Layer 5 of a small transformer language model trained on English Wikipedia (15 layers, counted from 0, width 96).
A neuron adds its activation times its output weights to the MLP's output. To switch it off is to set its activation to zero at one token and run the rest of the model.
A neuron's activation on a vector x is GELU(weights . x + bias), where the dot is the dot product.

Input weights of the MLP neurons that the questions are about. A number n stands for n times 0.0047.
n37 (bias -0.114): 14 23 -10 -9 7 4 -5 -5 -50 -4 -33 -21 -22 0 25 -18 -55 -29 -21 45 23 -19 2 -3 -2 23 1 10 2 24 8 -23 10 35 -24 27 37 26 -6 -9 12 1 -8 -38 -15 -1 14 -19 14 -25 9 22 18 9 10 22 -37 34 0 -16 2 -12 25 -9 0 13 -5 -6 8 -16 -26 -24 18 83 -9 -6 -14 -39 43 -5 7 36 -42 -19 -8 -15 -8 18 16 -16 -13 -22 -31 26 -58 -36
n52 (bias -0.145): 28 -4 17 -19 0 -64 -26 -16 40 40 -12 28 0 -20 50 18 -11 4 -22 43 -12 -7 -20 56 -17 -10 16 15 1 30 1 -52 -5 35 -31 12 -86 17 48 -11 37 -12 -42 51 -17 -8 -13 -15 8 -8 32 12 -9 22 28 1 41 7 -4 -31 46 32 4 -14 -10 5 11 13 -69 25 30 5 36 36 -12 9 -16 -17 -25 -10 18 -16 -9 14 22 22 -1 -24 -25 -19 25 -9 -1 26 -13 -9
n62 (bias -0.034): -2 51 -64 -39 -32 3 -49 -12 -6 8 -6 -34 22 -7 56 8 -3 10 -20 -31 -9 0 9 -39 21 3 -12 -10 -47 27 -19 27 5 49 -1 30 30 -53 36 23 -13 -16 4 -16 5 -52 31 10 14 -25 -10 -16 51 24 -39 -22 1 38 -20 17 -25 15 50 25 1 8 7 -22 -10 -21 5 -11 38 -1 -5 19 -4 -47 13 -40 -16 -16 -16 28 -3 -43 -3 -6 1 -56 5 -69 53 14 -30 -37
n97 (bias -0.200): -24 1 10 0 30 26 -17 -18 -13 57 -12 10 -9 -33 35 45 -12 -41 -12 -26 -6 51 35 36 -12 11 41 -52 -30 -49 43 22 -18 -35 4 -1 8 5 -34 -6 -10 -16 37 -20 55 20 -14 6 -18 -3 14 34 9 5 67 -5 -14 22 83 -18 45 39 -13 -66 16 -60 36 8 -7 32 -27 -2 -61 12 13 -10 31 4 -52 -33 -6 -22 -15 -6 17 28 11 6 -15 -18 -18 -6 38 -40 10 -28
n189 (bias -0.084): 22 13 -73 -13 -55 20 46 -2 24 -28 43 -14 7 18 27 30 -38 -16 -38 6 -27 -14 62 -9 17 -17 2 19 -21 -40 -7 -22 -3 -6 30 64 29 -71 15 -7 -32 -33 15 28 18 -49 7 34 -12 -33 4 29 -24 5 -26 -3 13 62 -19 43 6 -5 56 -34 -4 1 -34 1 13 -53 -39 -18 -28 29 13 16 -6 20 -39 9 15 -1 -31 15 -30 1 26 -25 -12 35 -3 32 -5 2 -16 11
n206 (bias -0.242): 30 -6 14 29 -15 -26 -19 -59 -16 14 32 -24 -10 34 32 42 7 -21 15 -25 -11 -2 -10 38 41 -13 -22 39 19 -28 -26 -19 -29 12 -12 -14 19 -50 38 -7 24 14 -40 -22 -20 26 93 -50 29 0 29 64 59 37 -39 -27 -1 -18 13 24 25 10 31 19 0 29 -33 -16 -30 -51 23 -22 34 -23 -32 43 11 14 -24 1 -17 5 18 14 -34 -3 37 -8 54 -22 -5 32 -30 -26 -24 -11
n241 (bias -0.154): 31 17 -38 27 18 20 -15 15 -27 35 3 -53 -31 -50 -18 22 -50 -20 9 -23 5 37 -17 3 23 -5 -19 14 7 16 -32 1 -10 14 -21 -9 2 39 55 2 9 32 32 -27 47 -1 -16 -33 4 40 30 7 55 47 -53 53 -36 30 31 -14 -24 32 48 -9 10 -31 -34 -3 24 16 -20 -17 -14 24 5 -3 -49 -6 -26 -18 -1 -25 -38 10 -18 -1 49 -13 -17 -20 0 12 29 0 -44 -1

Output weights of the MLP neurons that the questions are about. A number n stands for n times 0.0043.
n37: 23 -20 -13 27 -1 -2 -26 1 -12 -30 30 41 21 24 -21 31 9 24 -10 -7 -20 -22 -31 -10 -2 -34 0 -10 9 -19 5 -14 14 -75 -17 -31 1 10 -6 -21 39 11 -16 26 9 -17 42 -11 31 32 -5 -12 -9 8 -12 -38 21 2 -31 12 13 8 22 -8 5 -28 13 21 -20 -8 28 13 -20 -17 0 23 3 5 -14 18 -21 -5 46 -8 -2 25 -30 -4 5 12 1 12 25 -10 49 -16
n52: 3 -15 5 -12 32 6 -25 23 -6 -40 57 1 32 8 -1 -28 4 30 1 -23 22 22 -3 13 20 13 -40 -9 26 -3 50 2 -11 -3 11 -40 47 7 12 34 -9 6 -30 -12 -2 9 -23 4 -19 -15 3 -8 -6 -7 -3 -43 -7 -4 -8 7 19 13 -12 2 15 -3 -9 -11 34 -32 22 2 -1 -3 -7 -17 -21 51 20 5 -31 -11 -12 8 -39 -54 -27 20 22 12 -14 26 -3 -50 31 -30
n62: -24 7 39 -24 11 -32 -36 -3 -5 -22 20 27 -16 -17 -1 42 -24 19 -2 -4 -12 11 -18 -44 41 2 24 5 42 -19 44 -11 34 -27 -7 -35 -21 -5 3 -31 21 13 -27 12 -14 -51 27 -40 -9 -10 -15 45 -7 -17 -15 39 -41 17 1 19 -21 25 4 -24 -18 39 -13 27 -16 22 -39 29 -30 37 16 -13 4 23 -73 9 21 29 -9 5 -28 32 8 3 -42 61 12 31 11 -20 7 7
n97: -20 -9 -13 49 9 -16 -34 33 8 43 14 47 -32 20 0 -36 -35 -18 4 -2 41 -32 16 -1 -27 11 3 10 11 -7 39 -72 14 -54 4 5 28 16 9 36 13 9 62 -5 -24 -43 28 31 9 -27 48 -23 47 -7 -33 -19 -17 25 13 -8 12 -28 -15 29 8 -23 -37 5 23 15 15 -22 -4 9 -50 -12 3 17 -37 18 11 19 9 -39 -12 0 -48 -4 8 -8 -72 90 15 0 -11 22
n189: -31 27 -22 -5 27 -1 -14 -14 6 -40 4 -30 -9 -6 -13 -21 -17 1 7 8 5 15 -14 19 38 -12 -14 -12 -9 29 58 7 14 12 12 8 -22 26 -17 -18 -40 18 -3 -4 -27 -49 46 -16 8 -17 1 -32 -1 -12 -56 57 -3 45 4 26 0 -14 22 27 -12 17 -3 15 12 -13 -35 17 9 59 0 -6 -18 6 -7 -32 45 -16 41 15 -40 -3 21 -27 10 8 -26 -31 -6 44 -7 40
n206: 28 -3 6 41 9 29 -22 65 -1 -24 24 28 -50 29 9 -20 -12 1 -14 10 28 37 40 0 12 -20 -47 -41 15 -41 10 -39 56 18 -18 -24 6 1 -14 30 -43 18 4 -18 -12 -24 -23 13 -16 -14 -27 -12 -25 -11 39 21 23 -41 -36 -11 31 -2 -8 6 -3 27 35 -17 -8 3 -49 14 -33 43 11 6 1 -17 -20 4 12 6 -14 24 -5 -28 -18 -31 -3 -3 15 30 22 -8 -7 23
n241: -7 62 -12 26 5 1 7 4 41 10 39 3 -17 30 12 -11 8 24 3 3 17 -7 -33 -3 -37 26 40 -43 2 -25 -19 29 4 -29 -18 -16 -25 1 23 -36 25 -70 24 25 -17 13 1 17 29 -9 -5 -14 -38 -61 27 14 -20 -19 -7 22 -7 -13 13 12 13 0 -15 -7 9 -15 12 11 -12 36 19 -41 -36 -24 -94 40 24 -4 15 -20 9 26 6 -10 -21 30 35 -27 12 26 -7 -16

Each question names a token from some text and the token that comes next. It shows the vector x that enters the MLP there. A number n stands for n times 0.041.

Then comes g, the gradient of the next token's log-probability with respect to the MLP's output, scaled to length 1. A neuron's effect is roughly proportional to its activation times (output weights . g). A number n stands for n times 0.0045.

"bu", then "ry"
x: 5 -8 40 19 8 -17 -23 -3 -16 -12 37 17 -3 -2 -34 -4 0 27 11 -32 -26 -4 -57 30 22 -1 -12 -16 4 8 23 38 13 14 -21 -3 15 -12 -23 -28 13 26 -4 -23 -42 -6 13 -16 3 65 -41 -19 -16 -51 -46 -1 -11 -25 14 1 3 -6 2 -13 -24 25 -1 23 37 18 -23 -20 34 25 1 21 39 -19 -23 -34 25 23 22 12 -17 -15 20 -20 19 17 40 17 5 -39 -5 3
g: 13 -16 42 -35 14 31 8 -21 -11 21 37 10 -10 -23 10 13 12 61 -16 16 5 -29 22 -3 -19 16 -6 8 -18 9 -27 -32 -30 -11 29 -31 3 -24 21 5 34 -20 38 -25 -17 9 11 31 -27 -29 -9 46 23 17 10 7 34 0 1 12 13 -7 4 -3 -20 4 26 -24 39 2 -34 -4 -40 8 -13 28 11 -35 -10 -14 -22 1 7 -9 -19 -26 -34 -22 -14 54 -23 24 -14 -22 -21 23
Which neuron, switched off, lowers the next token's probability most? n206

"do", then "or"
x: 2 33 33 -1 11 -30 -39 -12 15 -39 53 36 11 28 -26 -10 33 13 32 -31 8 -13 -26 -4 12 -17 -8 6 -4 1 10 8 23 -25 -17 -29 -37 -40 42 -5 -13 43 -4 -9 -33 -4 16 -5 5 17 -8 -34 1 -48 -25 -7 6 -29 3 32 -16 16 23 -4 -28 2 35 -19 45 3 -29 5 14 15 -3 -6 2 -4 -39 31 -3 53 -2 8 0 2 24 -28 -21 18 15 -10 21 -11 -9 -6
g: -2 -50 2 -21 17 -2 -20 9 -7 7 4 -12 -10 15 -22 5 1 23 -6 -32 13 28 4 17 16 -26 22 -6 16 -22 -4 -32 24 63 2 32 18 -43 -5 -38 19 10 -10 -12 -14 19 9 9 -39 16 -41 9 32 -13 3 3 -10 7 -7 -3 22 -3 12 -3 4 15 40 -44 25 -5 24 11 -21 4 -29 18 37 45 -36 -49 -19 -32 -55 -12 9 9 -11 -25 34 -10 14 10 31 16 13 -5
Which neuron, switched off, raises the next token's probability most? n52

" up", then " to"
x: -38 23 40 -21 -11 -23 -10 -1 -15 -4 23 16 6 5 -24 -31 -12 0 29 13 -7 19 -18 -24 35 6 -6 -41 4 40 -3 7 20 21 -28 -6 21 -12 23 -17 -32 4 -17 -14 -12 -21 2 0 36 12 29 -61 6 -28 -17 15 -39 9 -13 18 -30 13 27 -7 -12 -23 -8 4 32 23 -12 22 -3 55 7 2 14 -36 -54 -1 2 7 16 29 -9 3 24 10 -20 25 17 15 -9 5 -9 7
g: 17 37 -11 29 27 19 4 -16 8 15 35 6 -29 -22 -47 -14 0 -20 -4 19 -9 21 -41 4 -5 -29 -14 21 0 20 67 -39 -35 9 -6 -20 5 15 -9 3 18 9 -18 33 -17 9 2 26 -16 -9 2 10 29 -18 -8 8 18 1 1 -3 13 -38 29 -30 26 -11 -19 -22 21 5 -19 14 -37 33 -14 -15 -13 16 6 13 15 19 26 9 -35 3 51 -21 13 -66 -42 2 -18 -8 17 -6
Which neuron, switched off, raises the next token's probability most? n189

"t", then "ress"
x: -23 20 21 -8 43 -21 -27 8 -17 -44 20 46 -3 29 15 0 1 -3 17 -28 0 22 29 19 2 -9 -8 -25 9 -7 5 -11 21 -2 -19 -10 -23 -72 25 -10 -33 64 10 -46 -38 -4 -8 10 -4 38 -10 -38 -12 -16 10 7 19 -5 7 21 11 2 -10 5 -1 -15 3 -7 4 20 -39 16 -20 10 38 -25 19 19 -38 17 -10 0 -10 48 4 -20 31 -26 -9 10 13 16 25 -17 15 -26
g: 37 -11 -22 -60 -5 29 13 33 21 25 -18 45 -17 2 24 -6 20 -19 6 12 -25 -10 -10 15 1 21 35 2 -5 -37 -18 -8 -10 35 -10 -1 -21 -14 -57 11 -35 -12 27 -18 16 43 26 -34 19 -19 46 21 -7 18 -37 0 2 -11 -16 -9 -19 -22 16 3 1 37 5 -6 -41 -54 26 1 -38 21 17 -19 24 -22 2 7 22 8 -30 -14 15 0 -2 18 -10 6 -18 16 2 11 6 8
Which neuron, switched off, raises the next token's probability most? n97

"em", then "ic"
x: -25 -6 37 -1 7 -13 -20 -27 -9 -14 17 25 6 21 2 23 -26 -11 3 -36 -46 21 -12 3 -14 -24 -15 -50 -12 19 26 -22 30 11 16 13 -1 1 -29 -10 -15 34 18 19 -15 -3 -7 -30 11 18 -77 -29 -2 -44 -17 3 55 -21 6 1 -3 1 17 -18 -11 21 -7 7 6 23 -1 -4 8 44 16 0 42 -2 -21 3 -10 -14 0 29 11 -22 28 11 -30 36 45 2 20 -23 -7 20
g: 13 26 0 32 -10 10 -19 1 2 31 28 -54 2 17 16 14 -28 37 -7 30 -29 11 26 35 7 -6 42 -18 -29 -26 -17 -29 -2 -36 -9 -12 -25 -1 2 1 -39 3 47 -20 4 -33 30 -22 45 -4 28 -14 17 3 -26 -8 -16 21 -15 -15 -17 -5 -27 17 17 -10 28 -8 -20 5 -14 13 16 -32 -11 31 26 -4 -1 -33 -40 -27 -3 10 12 -14 -11 6 -5 -23 44 7 -2 36 -20 46
Which neuron, switched off, lowers the next token's probability most? n97

" p", then "end"
x: -36 -7 69 -5 -23 -39 -34 13 -19 -38 18 20 3 6 -19 2 6 -21 11 -23 -18 25 -18 -6 28 4 8 -25 8 17 24 25 60 19 -1 29 -11 -35 -1 0 -27 15 14 -2 -30 -37 4 -1 34 35 -18 -25 -28 -2 -49 -4 -27 18 10 -18 -1 -6 -4 3 -2 9 -18 -23 18 30 -17 -1 3 24 22 6 17 0 -57 -4 8 -16 -17 20 -3 5 47 12 9 15 27 -2 16 -1 -19 17
g: 4 1 18 38 19 -40 16 0 -31 -11 -19 15 7 20 -12 9 34 -45 27 -5 -47 4 3 -16 26 37 15 -1 8 -14 -22 -40 16 -7 2 -13 -24 18 1 -12 8 -19 11 18 -2 23 -18 0 20 -21 19 13 37 -31 -19 38 13 19 4 -10 -30 10 -25 -19 3 -1 -48 55 -19 25 -1 -19 -8 15 -23 -13 58 -52 26 -13 -4 -17 20 -25 -10 39 8 -2 -8 -18 1 2 -32 31 25 -11
Which two neurons, each switched off alone, lower its probability most, in order? n52, n62

"tro", then "n"
x: -38 22 10 -8 -1 -10 -48 -4 9 -20 27 19 2 22 -25 -18 -37 -10 23 -8 -27 -10 -18 31 0 -40 10 -10 26 28 11 10 58 -2 -2 -19 -7 -25 2 -21 -18 18 -15 3 9 -16 8 -11 26 33 10 -24 41 -8 27 12 18 -24 19 16 17 0 -28 -5 -25 6 -17 23 26 12 -38 -2 -3 20 33 -14 33 -23 -63 -9 17 19 -10 41 6 5 6 30 -15 25 -9 -9 -25 5 -24 -3
g: -24 -28 -60 35 -45 17 -35 47 -5 -25 -9 12 5 -4 -59 38 -34 3 -55 -24 3 -30 9 1 22 22 19 -11 4 -7 -2 -28 3 15 -1 7 15 12 43 -35 19 12 56 -31 2 2 6 -4 -22 4 -34 29 12 2 -22 0 5 -6 -4 21 45 8 14 -1 18 2 2 -34 -18 16 29 -4 11 2 -29 31 29 29 4 12 5 23 -5 -15 20 5 -18 1 8 10 -20 -1 -10 -11 -12 0
Which neuron, switched off, lowers the next token's probability most? n97

" that", then " had"
x: -30 25 20 -4 14 -41 4 22 0 -5 7 23 4 0 -16 -27 23 -34 38 -13 1 -1 -12 -22 9 -6 11 -25 9 30 36 -2 22 -9 -29 -4 17 -37 6 -10 -9 34 9 -23 -12 -34 -14 -21 -3 9 14 -10 14 -21 -26 22 -23 6 -34 6 -38 -26 5 -31 -11 -14 -15 24 13 15 -25 42 -14 40 3 13 -15 7 -40 42 -19 29 26 48 -19 -15 23 -18 20 26 15 5 28 -3 -4 9
g: 4 -5 -13 -35 26 29 24 26 13 10 -28 12 13 -19 -5 -55 16 -28 -5 -36 43 -10 -11 40 7 -17 -11 7 15 23 -11 -34 -11 14 6 14 2 7 9 0 -4 22 -10 16 -21 51 -54 -33 -59 20 14 14 -5 4 -3 -14 -16 -35 11 15 11 -12 37 -47 15 8 4 -31 -33 -12 19 1 15 12 29 8 11 8 -16 -16 23 38 -30 -26 15 -23 -26 -3 -8 26 17 25 -5 22 27 -21
Which neuron, switched off, raises the next token's probability most? n241

" in", then " February"
x: -51 37 -42 0 -12 -36 -20 -12 -5 -7 27 32 24 8 -4 9 12 -16 17 0 -10 -4 8 -11 39 -4 9 -30 -2 1 24 -1 40 4 -4 22 3 -41 30 -30 -12 10 -2 -7 -16 -32 35 11 43 -11 9 -18 -2 -6 -28 32 -18 13 -42 12 -19 -16 26 -17 -7 -13 -19 10 14 18 -32 4 -8 42 15 -9 1 -16 -47 -7 6 8 9 8 -11 9 20 0 -6 38 26 -10 -8 -5 -8 -3
g: 15 -14 -5 61 18 16 16 -6 -44 -9 15 50 12 -35 -10 -13 -3 9 8 -3 -19 -7 26 -9 5 28 6 13 -18 31 -10 -27 -4 5 -18 -8 29 -25 -13 -32 -23 11 -26 27 -16 -22 -28 16 3 12 12 31 -2 9 19 -21 27 21 20 58 -21 -14 24 16 -8 -19 -29 30 -12 -13 11 16 16 -35 8 -28 28 -15 -60 -5 18 -44 19 37 -27 3 -15 9 35 -26 -14 -5 -14 -27 4 0
Which neuron, switched off, lowers the next token's probability most? n37

" were", then " the"
x: -33 45 20 -8 3 -20 -12 -6 4 3 20 14 22 9 -21 -1 7 5 24 -27 -7 3 -3 5 23 -4 -10 -27 35 5 43 -5 29 -6 7 3 -2 -12 23 -9 -16 12 -12 -6 -37 -25 24 22 39 -1 -2 -36 -4 -29 -33 30 -29 20 -3 15 -21 -12 20 -23 -16 -31 -12 -25 -18 22 -35 27 -17 41 43 -12 14 -38 -50 -2 5 43 -4 13 -6 -8 -3 3 2 33 7 -14 -8 -6 -2 -2
g: -15 21 -22 -8 -28 -17 -42 0 -30 -7 31 -20 -11 58 -27 32 26 22 29 16 -23 15 -27 -10 7 24 -10 -8 54 -8 -12 16 -9 3 9 19 -45 -18 -19 15 -17 -32 26 -19 -7 11 19 5 19 11 -35 -22 13 -10 -2 21 -6 3 -17 -44 3 -2 -1 7 -5 -19 1 13 24 9 -10 16 14 37 -44 -7 -11 -2 46 50 -36 -25 37 4 19 12 20 -6 40 -19 -35 -22 -10 -9 1 14
Which neuron, switched off, raises the next token's probability most? n62

" Col", then "le"
x: -22 -8 19 -12 -2 -39 -12 15 -11 -55 28 45 4 -11 -28 -47 11 1 23 -41 23 -8 -23 -23 30 -18 14 2 25 29 21 -3 67 6 23 -3 -10 -10 -4 -24 -13 11 -31 -2 -12 -23 4 9 29 10 -1 -33 -22 -33 -19 32 12 -24 1 2 -23 -4 -6 9 18 -14 -13 1 26 5 -30 22 14 29 26 1 -15 -34 -7 -3 9 -3 6 58 6 41 23 -6 -17 18 21 -3 -10 5 -21 -3
g: -26 17 45 -27 13 16 -2 -3 -13 -21 -5 -7 1 -42 59 -46 21 -7 50 23 -12 21 31 39 -10 23 -2 -10 -28 -4 -1 29 -51 28 20 1 -35 19 31 36 -8 -2 10 -3 -14 30 -7 -6 3 34 -13 -6 -26 -10 12 23 12 -11 13 -39 -9 -11 0 12 -13 2 -7 -5 3 6 11 39 -23 -5 -18 15 5 -20 -7 4 3 -10 -29 26 -15 -37 -22 24 -31 -5 14 -38 37 -46 -7 -5
Which neuron, switched off, lowers the next token's probability most? n37

" until", then " 2015"
x: -21 26 6 1 12 -22 -17 13 8 -14 18 26 5 13 -13 -2 8 -17 35 -10 -25 0 -25 6 39 23 -11 -33 19 1 22 2 42 -8 -21 3 11 -42 9 -34 -15 4 -9 20 -33 -41 23 5 29 -7 -20 -5 -15 -41 -18 30 11 31 -37 6 -25 -30 20 -3 -3 -10 -19 25 0 15 -34 29 -24 53 14 -19 8 -12 -42 2 -2 -1 31 23 -9 4 7 15 -12 38 0 11 -1 -12 -16 0
g: 3 -58 -54 32 35 -26 1 -15 -1 4 -8 11 16 -12 -30 18 15 12 -34 -3 -21 8 13 -29 -29 -28 17 36 -10 4 -13 -22 38 8 21 31 36 -6 28 -12 4 43 -48 -11 22 -34 7 16 -12 -6 -15 48 1 3 -15 1 16 14 6 62 -16 -24 -9 18 -5 -20 -10 38 18 -12 23 5 9 -55 -3 -16 17 22 -12 -23 23 -26 -14 -5 -21 18 1 -5 16 18 -18 7 -8 12 -11 -8
Which neuron, switched off, lowers the next token's probability most? n241